Layer 3 of a small transformer language model trained on English Wikipedia (18 layers, counted from 0, width 64).
A neuron adds its activation times its output weights to the MLP's output. To switch it off is to set its activation to zero at one token and run the rest of the model.
A neuron's activation on a vector x is GELU(gate . x) times (in . x), where the dot is the dot product.

Input weights of the MLP neurons that the questions are about. A number n stands for (n - 500) times 0.00084.
n4 gate: 544 830 800 196 177 314 583 516 592 468 305 498 782 529 524 727 461 586 566 456 576 500 404 534 634 398 460 590 387 405 438 717 635 414 616 580 484 338 642 395 424 551 652 278 560 745 349 407 351 542 412 373 218 655 303 447 25 303 323 176 559 743 417 468
n25 gate: 253 346 697 365 489 638 510 270 725 339 314 328 556 444 615 342 282 520 419 445 200 312 549 452 436 425 520 545 467 568 523 490 307 312 668 571 591 612 533 628 551 621 645 428 593 781 329 620 747 285 207 794 391 600 264 602 630 492 490 551 556 515 413 500
n26 gate: 544 373 505 565 387 305 365 236 246 473 439 625 196 754 637 410 736 369 535 612 280 513 686 154 366 460 375 864 409 585 506 586 519 818 489 761 491 99 811 218 323 763 437 332 561 498 272 143 555 232 630 550 712 435 531 331 708 519 407 508 255 137 592 500
n32 gate: 660 685 451 465 468 851 614 494 609 468 673 632 247 378 315 567 587 785 342 154 644 753 220 555 407 365 406 698 506 469 569 416 627 680 477 375 449 473 364 412 350 777 894 462 573 452 571 789 355 645 497 331 569 526 430 511 211 461 530 299 613 793 550 60
n37 gate: 773 532 507 472 752 720 590 337 443 435 437 565 592 473 569 623 493 662 480 773 512 429 735 762 580 621 305 361 240 338 313 584 735 472 580 455 520 710 551 390 578 497 740 754 428 495 765 650 736 561 445 448 397 467 628 421 510 336 508 777 854 459 632 412
n41 gate: 376 596 480 495 389 427 351 510 572 732 753 577 243 299 726 619 653 513 521 705 815 539 631 619 523 534 493 281 339 342 507 564 373 404 645 579 342 595 386 466 541 694 670 423 374 275 158 842 671 401 490 501 499 327 514 321 467 712 680 203 666 119 595 378
n42 gate: 650 379 544 494 357 515 548 761 465 333 234 449 436 245 274 597 593 649 765 266 404 631 421 396 808 340 331 261 447 390 534 715 271 680 603 579 619 376 461 493 465 545 786 522 206 455 450 468 221 278 349 269 393 451 490 305 227 119 502 820 582 281 299 550
n43 gate: 190 222 597 388 573 481 512 692 686 671 287 449 720 483 361 576 485 686 672 630 411 546 361 420 452 593 412 385 279 704 869 419 498 394 580 519 582 454 414 527 443 532 496 588 364 288 367 203 217 205 387 245 298 542 505 436 410 168 260 794 597 518 352 400
n45 gate: 972 747 546 460 323 622 520 426 874 718 498 695 560 746 611 599 857 571 654 590 481 409 769 738 96 643 793 428 324 385 582 327 492 719 645 704 115 598 728 672 681 560 406 122 689 519 301 404 278 491 345 398 720 684 340 738 511 704 730 444 601 635 668 547
n52 gate: 474 343 315 487 232 257 439 417 489 522 385 600 556 742 264 605 225 384 593 383 611 776 500 361 310 570 622 469 283 582 748 694 774 563 520 68 462 451 240 415 556 439 686 655 491 820 590 735 616 417 371 546 808 725 638 387 372 548 487 700 397 699 393 518
n53 gate: 964 604 585 724 455 631 765 280 485 751 439 713 473 673 543 489 523 463 914 407 794 597 432 733 513 617 337 507 485 309 394 485 407 463 437 581 437 593 591 494 629 463 181 446 664 536 806 438 501 334 459 737 424 482 494 185 602 548 323 529 164 476 361 291
n61 gate: 472 718 320 494 459 430 259 681 734 538 403 393 613 689 315 258 543 564 767 518 522 607 276 453 623 881 513 794 326 622 407 335 388 671 408 372 582 570 441 410 372 337 676 364 643 460 623 392 562 360 784 301 567 435 598 87 725 401 364 500 228 481 889 499
n4 in: 549 77 71 636 584 769 488 550 412 536 469 514 447 455 672 254 518 365 554 496 520 648 434 267 228 424 546 681 661 772 660 511 494 554 401 526 373 578 421 545 483 584 371 796 538 199 692 600 547 200 485 584 714 336 742 514 907 855 616 905 867 322 410 532
n25 in: 283 711 508 456 543 372 641 236 527 486 332 586 509 584 393 563 362 479 499 373 307 238 580 664 327 313 537 475 470 480 510 683 645 352 684 608 439 718 583 414 432 479 572 499 511 588 308 517 641 471 414 868 342 593 205 538 839 467 522 574 552 516 301 162
n26 in: 631 503 652 647 494 546 641 628 642 620 293 189 790 528 380 265 611 737 627 546 292 247 871 445 648 178 449 503 509 468 310 624 326 350 467 297 703 442 439 751 472 490 519 286 512 721 596 557 480 620 397 543 955 792 315 579 565 497 417 761 599 216 491 501
n32 in: 824 621 452 213 406 704 516 404 701 594 423 602 366 615 275 381 604 704 452 622 267 563 394 543 467 393 557 413 640 578 840 677 774 407 487 466 455 229 400 33 217 649 916 541 434 341 541 747 132 659 502 216 637 519 486 695 462 744 381 392 359 563 305 274
n37 in: 685 281 638 587 568 542 598 480 498 367 389 643 716 486 405 562 405 723 342 696 690 548 611 800 903 612 376 598 432 598 209 449 641 732 671 563 300 748 586 521 595 729 676 542 751 533 410 515 683 702 305 557 236 521 523 276 643 375 772 634 666 577 716 241
n41 in: 513 718 502 830 339 818 956 487 347 501 596 635 527 648 789 516 518 638 714 603 593 557 227 603 544 471 389 485 679 502 596 440 411 873 572 484 547 171 542 556 772 538 602 612 697 505 538 250 645 558 614 725 143 584 481 703 411 511 582 184 507 508 611 457
n42 in: 465 562 479 224 244 270 774 430 321 561 732 492 287 494 604 497 408 462 507 416 526 742 593 293 582 439 401 668 300 543 216 421 101 331 398 401 485 57 641 577 349 333 367 655 398 575 451 155 484 586 665 425 647 603 581 538 407 381 439 462 747 366 557 272
n43 in: 565 705 543 253 569 434 665 442 295 426 632 479 124 551 309 496 374 474 446 422 887 324 710 597 411 360 882 417 416 514 360 720 324 539 455 533 782 655 578 432 332 651 466 605 313 765 463 479 475 734 463 684 456 601 625 708 496 594 522 490 686 426 345 333
n45 in: 750 362 840 521 587 491 225 481 520 249 722 553 474 330 487 375 772 658 748 682 166 540 320 823 704 765 266 440 258 343 438 520 726 963 335 324 575 590 417 435 297 316 630 389 575 369 506 542 237 697 407 347 644 535 796 387 730 450 495 868 344 669 421 350
n52 in: 304 552 493 210 576 753 560 376 525 331 471 726 918 601 696 467 608 650 655 604 579 136 741 570 516 274 324 462 680 360 143 184 173 604 661 574 406 700 390 503 314 489 495 357 452 46 479 679 459 568 566 293 516 359 722 715 631 528 391 483 324 502 423 544
n53 in: 221 454 409 456 372 501 364 782 501 296 540 177 637 308 647 488 707 416 389 172 157 621 708 589 695 273 739 646 629 620 663 344 611 533 684 571 416 413 743 745 619 663 494 512 318 745 354 567 946 742 416 312 369 245 471 679 393 412 563 481 495 710 704 691
n61 in: 82 575 277 608 570 525 484 636 705 608 660 517 503 521 509 610 841 664 387 289 808 567 455 689 267 490 553 639 406 771 462 521 229 648 466 397 425 547 546 479 809 460 293 509 823 423 334 554 831 622 740 358 509 283 534 545 582 785 559 792 540 593 828 560

Output weights of the MLP neurons that the questions are about. A number n stands for (n - 500) times 0.00054.
n4: 437 434 640 487 437 656 585 585 697 699 753 443 599 667 435 379 889 530 550 524 591 974 496 735 505 649 363 470 596 618 427 288 397 382 556 825 116 568 464 584 559 494 486 572 674 482 669 354 135 642 396 594 390 329 306 588 628 704 628 741 687 439 498 433
n25: 491 457 216 444 876 567 563 416 590 706 560 271 421 465 745 508 392 435 421 570 595 391 699 670 494 137 424 588 444 688 559 528 403 416 359 479 622 612 712 568 667 387 444 328 459 686 418 522 667 509 550 204 457 578 350 552 469 552 617 423 705 482 485 372
n26: 192 474 678 593 480 267 230 321 242 600 590 365 414 192 288 490 591 346 607 702 520 238 498 663 564 412 510 272 524 388 373 693 747 500 347 562 157 504 441 260 528 271 323 141 572 639 717 398 459 529 484 484 103 386 420 436 262 802 491 569 475 680 446 563
n32: 451 656 526 643 667 399 594 461 534 444 405 404 677 744 433 726 622 475 900 789 493 547 533 286 434 342 244 456 446 554 515 390 380 471 255 666 684 792 404 449 333 357 246 507 378 775 317 655 786 254 520 366 606 620 548 464 858 733 706 788 317 214 550 460
n37: 627 594 427 591 748 502 241 614 501 568 649 593 273 388 426 427 800 538 393 457 559 608 401 503 264 605 340 451 414 308 761 672 424 348 240 395 611 468 410 211 569 442 341 603 275 548 835 577 451 202 619 150 463 531 419 633 543 628 583 440 403 724 349 736
n41: 441 490 191 626 223 608 285 231 392 690 764 650 506 715 714 367 453 487 921 547 486 434 392 617 248 428 375 491 594 533 492 326 447 524 514 631 544 452 370 235 588 606 852 265 506 284 488 697 399 608 410 452 352 497 424 405 524 530 658 185 451 446 302 473
n42: 370 397 552 710 556 608 305 582 478 532 452 284 875 500 580 567 417 648 826 333 599 465 390 628 698 287 312 554 560 576 465 793 702 718 710 841 650 652 633 310 611 246 647 483 352 447 402 603 477 199 372 290 648 467 450 667 364 497 322 522 574 382 649 570
n43: 125 404 531 802 497 457 384 383 464 617 308 411 727 368 376 503 376 510 689 516 514 518 415 485 663 435 356 751 379 673 653 593 602 299 612 737 506 219 481 561 633 495 600 551 641 361 365 382 470 116 435 241 460 685 527 474 551 446 593 723 712 638 444 660
n45: 351 111 630 595 624 393 393 679 321 445 317 406 626 403 464 383 248 770 529 564 721 659 282 442 542 431 230 624 339 664 603 425 518 129 720 370 809 240 281 240 383 533 557 790 415 468 413 743 565 318 515 736 329 310 261 422 884 421 226 356 432 542 508 564
n52: 471 90 496 396 315 334 732 360 405 634 520 520 341 777 348 657 460 714 562 699 768 669 424 357 496 676 831 538 418 540 619 864 685 655 393 224 430 411 703 623 573 615 535 479 413 876 507 532 345 555 692 588 446 328 345 518 472 219 509 484 724 444 643 744
n53: 614 672 574 843 406 551 789 298 591 660 560 621 606 493 543 561 501 606 674 322 527 769 484 573 788 781 442 595 756 442 463 318 444 386 302 336 299 722 499 254 526 457 386 254 814 543 468 527 656 687 518 494 370 407 753 349 602 398 251 467 306 433 549 279
n61: 618 324 502 503 438 188 330 408 404 385 298 516 638 538 430 229 198 182 697 581 640 320 398 514 800 532 588 531 611 550 343 243 707 441 479 402 536 389 272 312 247 585 610 408 253 816 637 418 287 286 553 583 643 515 499 634 719 241 483 632 419 459 569 394

Each question names a token from some text and the token that comes next. It shows the vector x that enters the MLP there. A number n stands for (n - 500) times 0.0087.

Then comes g, the gradient of the next token's log-probability with respect to the MLP's output, scaled to length 1. A neuron's effect is roughly proportional to its activation times (output weights . g). A number n stands for (n - 500) times 0.001.

"3,", then " 4"
x: 833 703 515 315 608 546 455 312 505 303 391 333 641 516 576 404 472 534 309 411 554 240 413 499 264 407 298 348 477 281 491 492 435 617 468 353 411 485 479 350 551 425 575 315 296 730 516 476 369 544 589 470 333 554 485 354 605 568 631 541 374 456 558 299
g: 610 477 429 591 488 300 527 553 592 789 417 690 442 390 393 353 622 652 495 501 573 413 500 573 337 633 766 442 273 467 604 532 480 622 687 530 559 528 277 615 397 446 600 630 533 491 548 578 153 434 542 673 250 574 347 534 650 631 502 477 703 418 461 534
Which neuron, switched off, raises the next token's probability most? n4

"h", then "ir"
x: 299 435 378 385 877 291 381 619 698 498 604 549 332 458 410 408 470 371 345 520 484 587 460 555 340 501 306 342 377 637 542 548 463 653 460 441 458 689 557 514 680 562 408 667 400 604 607 526 482 320 665 423 566 506 725 375 493 429 407 535 689 346 443 773
g: 741 275 304 491 454 515 464 560 597 553 631 397 461 451 264 307 416 673 286 629 602 398 426 547 588 509 417 618 636 532 429 619 378 359 604 446 697 566 347 535 373 533 374 543 439 378 498 785 520 339 550 478 666 398 530 633 300 428 532 492 654 673 489 224
Which two neurons, each switched off alone, lower its probability most, in order? n61, n41

"ish", then " and"
x: 822 504 445 479 689 692 594 590 354 434 601 578 521 424 402 507 396 312 377 664 714 668 403 584 514 641 383 357 354 452 299 448 488 738 519 488 611 732 383 471 641 323 643 432 416 534 677 631 538 546 595 497 719 531 546 306 599 325 456 739 548 371 587 423
g: 578 502 697 197 489 439 556 483 506 559 557 521 371 426 505 337 276 308 396 502 436 580 201 530 516 478 416 607 486 583 467 512 601 426 476 619 484 528 121 756 614 518 588 492 495 421 680 432 236 503 501 513 576 390 717 428 454 328 680 385 520 405 299 550
Which two neurons, each switched off alone, lower its probability most, in order? n53, n32

"8", then "6"
x: 498 752 488 376 639 619 362 220 332 295 413 371 277 583 497 434 545 457 493 614 229 348 552 493 462 304 431 603 507 485 257 565 512 486 371 408 423 475 666 592 487 586 669 447 255 332 461 599 454 387 465 375 598 521 597 244 450 620 668 731 501 602 431 370
g: 481 526 467 443 431 529 766 452 359 698 312 577 236 366 500 423 674 558 476 210 397 451 678 334 686 408 571 652 745 607 517 527 453 510 470 516 361 352 353 531 738 591 555 614 434 271 396 551 411 581 505 468 634 460 327 348 417 491 661 564 411 670 476 422
Which neuron, switched off, raises the next token's probability most? n32

"he", then "ad"
x: 609 440 437 679 327 689 469 668 573 501 717 589 539 459 565 245 449 525 406 548 408 549 514 398 325 574 375 669 456 590 659 594 407 140 507 501 510 586 555 496 627 545 290 528 523 321 694 618 525 387 685 400 477 747 564 589 471 374 373 556 798 278 502 565
g: 293 303 563 402 357 545 482 587 437 621 334 504 447 554 750 566 360 575 739 424 510 666 580 348 481 442 611 733 654 650 485 443 250 645 436 340 574 562 444 452 339 345 257 568 529 577 329 378 401 291 654 431 660 599 632 568 437 399 476 436 518 510 689 431
Switching off which neuron hurts the next token most? n37

" 4", then ","
x: 604 598 288 527 688 542 510 271 652 562 278 420 421 630 493 605 368 448 438 428 183 335 744 471 320 523 492 563 523 270 241 542 293 343 421 412 514 699 598 664 602 577 764 403 392 549 466 489 418 410 579 392 504 576 529 437 349 455 604 393 639 509 656 442
g: 663 527 530 437 613 301 308 616 480 227 474 420 350 449 627 628 657 579 650 358 530 567 426 501 467 603 522 508 385 310 549 501 431 537 267 534 370 441 563 227 532 595 519 385 614 808 505 562 652 464 523 318 537 493 691 489 402 743 300 247 576 468 515 573
Switching off which neuron hurts the next token most? n45

"b", then "ro"
x: 423 161 362 266 552 241 541 440 539 325 424 342 390 407 696 479 479 356 280 610 414 449 401 428 417 577 433 535 418 338 488 555 414 465 372 619 571 623 542 380 461 441 343 694 461 483 275 509 439 420 581 520 763 565 652 534 560 644 540 375 581 368 685 579
g: 663 618 524 550 400 303 370 610 658 528 491 470 436 581 458 548 483 494 597 307 301 401 388 654 462 558 345 551 484 480 445 460 467 449 446 509 528 703 663 592 391 651 394 693 443 564 265 695 470 415 445 437 310 439 405 480 456 94 509 653 521 631 819 665
Which two neurons, each switched off alone, lower its probability most, in order? n26, n41

" after", then " his"
x: 395 441 494 433 483 302 378 574 735 457 350 452 621 567 483 649 506 596 634 607 435 378 374 356 476 278 426 307 323 146 650 547 484 410 489 552 710 713 386 408 551 391 328 507 173 453 660 460 525 500 513 517 331 672 443 623 390 467 437 566 472 482 607 303
g: 315 381 535 417 444 405 383 460 501 474 349 757 395 539 430 466 469 435 391 371 290 553 459 589 608 330 235 456 505 630 545 305 576 496 623 699 556 763 603 483 497 322 444 467 472 557 282 578 569 358 381 315 465 505 160 365 558 363 490 388 578 292 414 399
Which neuron, switched off, raises the next token's probability most? n42

" S", then "id"
x: 136 337 442 594 675 541 613 652 425 477 516 400 488 324 420 478 365 563 435 554 385 588 704 463 563 226 615 520 396 586 487 529 502 519 453 483 623 450 653 460 418 358 380 635 166 369 371 576 470 280 533 313 601 638 490 696 537 398 576 603 799 382 524 516
g: 450 500 326 517 395 585 77 665 547 460 497 439 474 643 662 626 499 532 423 634 670 550 555 539 465 176 238 595 503 559 485 649 519 299 528 508 435 490 382 517 621 674 516 544 691 540 775 479 470 418 478 476 610 486 731 648 491 229 476 477 450 550 528 564
Switching off which neuron hurts the next token most? n42

" 6", then "."
x: 693 713 300 548 799 601 516 308 555 478 232 444 475 699 500 614 432 490 448 401 232 372 649 563 365 489 522 644 570 294 287 511 309 385 418 497 477 699 598 677 514 561 788 345 419 571 503 537 383 391 619 426 461 501 539 491 360 468 634 478 579 548 656 561
g: 574 401 562 592 429 277 500 687 705 499 512 542 535 591 271 575 578 346 303 511 555 576 226 578 555 463 607 459 195 417 477 773 388 457 470 411 522 472 770 481 494 516 403 461 617 573 414 590 655 649 515 272 698 609 738 464 433 637 557 459 475 363 543 360
Switching off which neuron hurts the next token most? n45

"it", then "t"
x: 501 470 518 694 582 483 596 573 700 293 580 483 651 380 570 500 246 388 371 448 209 543 558 363 541 550 709 628 432 333 369 431 731 520 379 232 586 525 358 534 548 472 481 482 674 599 673 657 565 442 514 523 719 714 679 525 386 526 492 526 414 357 443 812
g: 512 538 615 368 454 473 500 395 305 158 599 581 708 469 424 755 514 554 305 411 452 576 601 538 459 517 565 378 461 490 690 716 421 606 709 659 509 528 411 497 769 401 709 432 534 668 410 638 646 538 516 295 420 623 541 472 475 322 660 403 554 568 298 572
Which neuron, switched off, raises the next token's probability most? n52

" (2", then ".7"
x: 722 649 443 455 597 414 572 219 505 567 420 520 221 417 585 506 441 639 396 505 376 230 585 467 543 552 494 584 419 252 445 577 417 417 281 461 623 713 469 470 626 498 726 359 405 642 370 449 498 292 616 439 462 568 520 371 258 504 559 136 577 647 392 570
g: 545 655 612 717 651 464 406 530 479 410 695 581 475 397 362 310 534 587 680 508 666 765 324 449 413 528 445 443 405 565 489 372 614 628 305 803 626 678 482 524 653 493 543 375 648 583 499 696 663 475 519 660 278 491 447 564 407 678 601 531 383 341 581 648
Which neuron, switched off, raises the next token's probability most? n4

"M", then " |"
x: 196 458 143 285 539 457 464 515 478 374 383 406 437 416 466 629 466 395 413 637 395 578 603 460 416 356 644 565 416 646 461 419 502 548 473 411 682 479 646 344 468 433 753 620 420 587 472 346 512 354 409 355 597 641 650 642 472 616 476 851 743 533 381 456
g: 287 512 400 632 565 609 376 496 459 625 535 573 563 394 486 676 330 461 436 346 502 618 296 492 330 516 462 245 411 552 460 402 671 389 739 532 384 511 654 643 313 649 395 267 583 501 562 598 404 452 507 732 687 444 626 583 576 470 468 739 310 599 357 313
Switching off which neuron hurts the next token most? n43

" T", then "amp"
x: 180 373 244 571 548 601 504 588 575 419 351 324 616 500 557 532 333 359 286 460 434 374 921 408 529 400 569 531 471 496 588 592 614 586 498 328 584 647 515 410 483 476 369 544 261 530 451 664 626 406 627 400 451 444 412 568 458 558 645 713 667 554 532 587
g: 532 578 541 501 431 553 344 464 465 595 507 609 796 526 582 197 349 475 537 366 344 548 426 726 448 645 453 423 534 344 606 517 607 533 399 598 670 496 549 397 485 530 320 479 320 280 542 461 550 475 340 191 775 651 612 445 591 411 380 531 725 435 475 694
Which neuron, switched off, raises the next token's probability most? n52

" 18", then "1"
x: 666 721 519 394 684 533 552 246 478 494 243 519 547 670 511 457 337 622 489 488 227 344 567 499 565 522 294 616 586 177 481 618 361 268 425 563 496 692 538 640 657 563 633 257 505 605 420 453 474 413 536 406 535 567 564 500 174 464 602 503 499 506 616 606
g: 511 468 544 370 502 444 840 432 315 597 415 478 673 524 672 423 337 454 410 458 434 480 632 493 462 466 323 503 679 585 470 347 420 420 753 498 418 447 447 688 396 388 417 384 354 418 474 516 556 582 461 537 627 351 284 366 500 251 499 484 649 659 398 115
Which neuron, switched off, raises the next token's probability most? n4

" 2", then "7"
x: 583 746 311 545 528 543 533 316 582 650 321 479 455 573 507 564 547 479 423 416 222 376 539 356 308 470 558 598 587 424 455 668 340 410 386 474 537 765 507 690 657 576 658 370 509 512 508 436 374 249 562 272 394 618 512 624 360 646 709 307 559 520 597 554
g: 343 623 645 418 464 568 425 241 497 529 470 533 481 517 483 578 594 606 498 573 398 398 676 310 632 625 508 607 737 576 446 610 606 381 501 270 307 555 497 699 617 270 359 706 260 369 539 429 347 379 401 378 597 717 516 399 701 382 667 617 479 484 618 502
Switching off which neuron hurts the next token most? n45

"os", then "s"
x: 429 558 603 421 696 235 329 583 542 545 587 465 511 505 531 295 462 456 537 597 607 283 543 404 445 650 604 379 449 562 556 292 460 327 240 291 529 401 668 451 243 469 630 622 383 406 637 537 412 667 510 357 638 734 513 585 607 573 675 601 307 454 449 646
g: 651 625 567 373 659 430 488 560 402 352 661 407 546 466 442 448 529 454 428 372 397 567 672 678 541 469 728 811 499 551 350 597 520 372 457 358 509 421 595 431 501 676 350 607 368 346 79 577 511 498 600 671 675 441 412 503 377 281 574 494 553 328 523 383
Switching off which neuron hurts the next token most? n26

"nd", then "er"
x: 677 445 195 392 569 684 327 336 522 517 572 690 540 433 457 460 460 401 346 648 508 609 632 339 470 494 480 404 436 264 915 679 490 520 380 361 289 438 387 365 524 561 291 439 500 311 518 509 467 468 473 428 530 600 738 557 471 702 650 570 571 539 516 572
g: 284 220 628 294 547 587 316 565 477 706 348 552 619 315 516 507 468 660 671 475 593 446 623 580 431 535 610 267 600 395 465 521 666 674 591 510 391 581 340 480 395 452 637 376 450 353 406 442 459 519 725 592 537 410 432 377 478 466 749 381 383 210 563 525
Switching off which neuron hurts the next token most? n37

"a", then "'"
x: 445 478 340 591 553 670 469 613 401 651 538 293 503 527 528 419 512 510 410 653 441 296 528 499 382 526 531 469 395 682 395 331 341 517 284 583 828 520 282 646 292 460 437 559 590 631 508 441 397 568 565 504 748 701 487 433 408 415 434 831 382 546 444 691
g: 273 459 382 330 545 422 538 540 618 295 416 516 522 476 483 528 471 366 596 545 411 383 395 170 528 480 527 552 623 506 488 676 539 839 352 577 491 223 540 584 537 353 546 348 457 626 877 446 673 531 561 492 654 456 520 382 528 372 439 511 460 755 476 455
Switching off which neuron hurts the next token most? n61

" |", then " 9"
x: 583 539 404 385 563 483 307 605 446 532 555 438 523 225 427 308 473 285 475 454 372 381 502 510 396 241 604 301 510 620 442 536 490 331 546 577 452 773 702 476 341 604 400 398 359 708 397 408 401 389 382 744 541 484 616 866 442 677 446 451 493 494 354 622
g: 549 277 550 687 442 442 667 595 464 344 184 550 631 574 571 351 549 727 394 427 481 515 718 237 465 528 800 749 330 392 560 498 523 368 721 576 382 449 513 557 726 516 552 593 414 536 392 381 541 432 451 455 392 535 648 476 590 322 493 463 536 520 642 565
Which neuron, switched off, raises the next token's probability most? n25

"et", then "w"
x: 536 336 541 493 839 365 385 497 655 318 655 334 517 381 447 411 488 625 474 635 296 353 611 558 328 691 340 597 386 421 635 566 361 507 522 516 682 598 524 533 321 494 930 595 474 397 478 538 501 640 535 312 609 442 619 567 559 513 694 569 492 438 403 673
g: 213 510 622 608 540 657 633 709 507 400 616 431 468 563 570 509 693 590 637 391 169 523 460 757 374 479 466 566 520 504 598 259 517 387 668 497 600 565 541 400 619 520 483 483 412 291 220 512 357 389 356 531 375 368 541 703 573 558 437 486 537 317 629 381
Which neuron, switched off, raises the next token's probability most? n42

"ely", then " the"
x: 813 441 489 513 542 460 516 481 469 477 519 494 520 578 480 510 418 612 458 629 639 172 408 357 224 583 343 349 381 415 806 406 786 370 619 485 365 467 251 380 347 453 470 572 505 577 740 663 482 505 609 442 456 679 698 759 351 575 441 560 530 436 584 467
g: 415 415 311 545 443 414 695 674 735 376 468 500 322 666 408 543 543 711 565 509 480 486 357 439 636 654 210 416 481 654 609 522 504 433 726 450 484 476 508 570 470 485 597 496 313 580 537 345 491 361 473 571 456 294 471 462 448 526 424 425 349 121 257 671
Switching off which neuron hurts the next token most? n32

" 1", then ".3"
x: 649 611 311 592 571 539 498 358 591 562 337 516 308 579 474 556 434 463 496 454 113 411 580 449 229 460 627 671 604 258 530 597 308 517 409 466 678 618 573 567 552 706 736 372 617 613 546 472 451 470 608 418 370 533 536 522 299 643 565 235 570 551 604 616
g: 492 591 419 581 716 693 385 462 229 504 532 462 576 335 412 506 423 542 530 533 614 475 601 458 394 394 360 717 421 473 428 434 608 485 151 628 632 496 331 841 637 341 513 493 719 345 513 682 480 266 681 450 469 431 604 542 448 494 543 485 448 521 526 707
Switching off which neuron hurts the next token most? n32

" N", then "o"
x: 455 430 113 548 670 570 573 604 381 759 490 627 520 611 475 443 289 513 489 535 470 412 790 505 496 269 525 560 497 538 549 504 248 637 450 359 574 511 519 437 509 311 517 560 367 686 368 597 598 412 554 309 347 432 570 699 481 575 550 787 558 469 632 602
g: 393 604 530 328 525 449 757 582 637 573 469 435 409 375 430 474 478 374 532 760 574 486 377 272 480 604 451 477 587 479 481 612 389 610 221 547 538 595 284 573 265 666 502 575 343 718 661 498 572 375 644 445 558 773 278 484 544 497 668 468 382 719 472 513
Switching off which neuron hurts the next token most? n52

" and", then " their"
x: 511 595 534 470 521 531 350 495 653 278 259 439 621 282 471 508 552 534 469 479 586 354 452 417 379 68 500 408 397 404 590 564 625 465 482 327 589 673 238 461 491 428 244 606 542 578 540 495 393 494 604 593 476 662 481 603 516 647 619 709 698 346 503 430
g: 378 779 456 580 290 384 415 464 372 701 454 383 582 593 649 581 361 637 420 469 470 394 488 370 573 245 628 569 479 269 737 703 195 417 600 533 602 515 473 475 458 552 432 467 354 660 589 440 581 461 707 541 302 384 580 533 643 542 454 584 408 487 525 268
Switching off which neuron hurts the next token most? n25

"9", then "M"
x: 429 727 474 526 653 656 326 338 384 243 452 472 383 481 518 533 560 382 473 538 167 395 578 507 398 236 454 573 450 491 341 597 540 470 359 370 485 489 762 622 471 629 748 385 268 360 462 490 433 372 439 409 548 466 617 287 458 578 604 781 498 574 417 431
g: 384 568 403 355 410 525 501 401 437 415 509 621 349 481 456 587 508 468 523 343 486 696 460 457 409 451 678 711 502 440 464 555 617 469 492 506 656 252 618 313 582 618 523 457 327 469 500 642 465 534 535 480 520 443 252 344 494 495 828 629 140 818 501 301
Switching off which neuron hurts the next token most? n42

"en", then " K"
x: 468 362 426 481 444 420 579 677 486 624 539 553 575 460 459 488 527 595 560 849 317 585 497 418 471 644 338 545 555 450 583 362 720 642 407 594 540 650 401 350 301 459 719 529 418 714 342 524 537 673 725 290 653 541 597 382 642 517 360 653 551 544 386 681
g: 390 402 377 663 352 463 439 332 467 362 399 512 268 302 425 334 711 458 700 422 604 508 439 538 117 491 663 459 705 342 575 520 431 461 589 506 404 625 645 716 541 387 482 633 523 473 396 708 399 494 370 549 562 527 634 349 591 382 433 389 372 382 647 411
Switching off which neuron hurts the next token most? n43

"ad", then "u"
x: 283 535 359 631 522 624 129 443 581 531 524 637 384 861 583 490 432 398 448 631 484 574 314 497 447 562 375 585 508 454 585 345 322 490 355 655 581 540 413 479 422 343 479 453 485 566 500 511 411 487 637 326 657 599 530 843 787 510 402 542 526 518 743 532
g: 343 333 761 587 563 703 694 534 570 789 388 517 677 450 356 356 414 433 761 361 421 333 476 619 401 647 435 586 540 512 320 292 707 439 387 543 573 442 461 740 540 519 441 605 593 459 674 612 552 569 412 618 410 574 418 533 566 583 468 474 278 410 648 485
Switching off which neuron hurts the next token most? n61

"f", then " are"
x: 596 507 524 360 627 449 445 741 487 469 671 279 334 477 469 622 268 390 291 649 660 451 405 525 334 454 446 503 489 234 533 537 441 485 508 453 642 588 438 541 301 446 440 561 569 550 369 483 506 414 528 317 725 433 667 211 504 586 288 323 413 313 574 658
g: 640 428 572 518 450 506 416 706 714 488 408 732 774 511 442 297 452 555 618 546 532 496 442 495 589 622 432 201 375 510 517 264 563 455 593 750 436 655 391 523 401 448 605 372 503 388 544 450 325 858 613 523 388 526 524 536 681 457 256 412 425 546 446 469
Which neuron, switched off, raises the next token's probability most? n41

" rel", then "ig"
x: 411 506 391 461 744 363 439 526 411 504 593 632 450 457 624 617 533 640 701 571 548 634 647 571 670 452 536 538 416 329 430 621 537 818 158 184 588 593 537 589 402 436 323 599 360 551 382 591 493 334 610 433 597 390 647 663 441 455 604 564 645 553 552 621
g: 337 582 594 443 357 475 461 565 249 569 674 729 400 475 709 685 506 599 361 578 516 475 597 629 536 316 441 491 491 453 483 555 562 320 620 356 348 497 309 614 536 848 507 672 489 458 404 620 621 745 695 574 437 481 435 629 305 358 478 463 668 444 584 639
Switching off which neuron hurts the next token most? n52

"ut", then " during"
x: 588 415 403 442 515 502 772 546 498 195 717 488 576 864 660 460 454 326 452 517 532 625 559 415 608 610 353 479 314 394 262 488 578 306 474 484 489 447 352 421 356 293 630 622 603 543 700 451 447 533 572 282 722 526 430 757 440 615 466 611 364 496 429 616
g: 571 692 481 492 413 530 341 651 527 496 553 379 524 439 236 567 439 324 693 519 602 589 333 715 451 488 512 390 284 490 374 768 881 420 407 758 424 273 517 515 280 479 436 357 375 527 520 554 340 525 415 613 542 446 561 440 503 415 382 407 547 516 482 349
Switching off which neuron hurts the next token most? n52

" |", then " 2"
x: 562 545 398 366 510 488 246 647 495 531 567 504 503 216 441 333 562 292 437 461 331 425 561 540 415 273 608 373 494 600 378 523 547 390 523 632 493 689 667 498 278 618 449 484 347 689 426 372 380 425 297 773 494 580 571 750 435 729 447 518 538 550 327 662
g: 450 480 512 626 365 631 538 620 539 670 410 610 330 384 508 469 659 673 585 602 486 596 499 409 405 577 934 449 479 574 556 584 701 312 345 471 522 350 374 465 579 629 694 451 681 553 656 623 471 346 362 617 353 688 341 525 772 642 579 472 551 493 489 506
Which neuron, switched off, raises the next token's probability most? n25

"N", then "T"
x: 530 568 141 303 597 595 526 525 304 658 422 626 528 637 430 425 425 466 420 418 374 646 656 536 431 368 606 498 441 537 662 354 526 610 440 573 718 490 438 367 357 298 658 624 477 585 292 505 614 339 374 289 386 377 679 424 440 561 462 781 482 430 440 508
g: 609 488 486 525 352 451 342 613 563 590 653 343 466 676 467 550 548 758 415 620 438 591 482 419 586 593 446 439 389 550 709 477 669 309 450 464 552 471 588 430 703 536 716 444 374 587 531 214 384 501 350 576 397 519 569 547 489 629 524 362 429 346 518 21
Which neuron, switched off, raises the next token's probability most? n43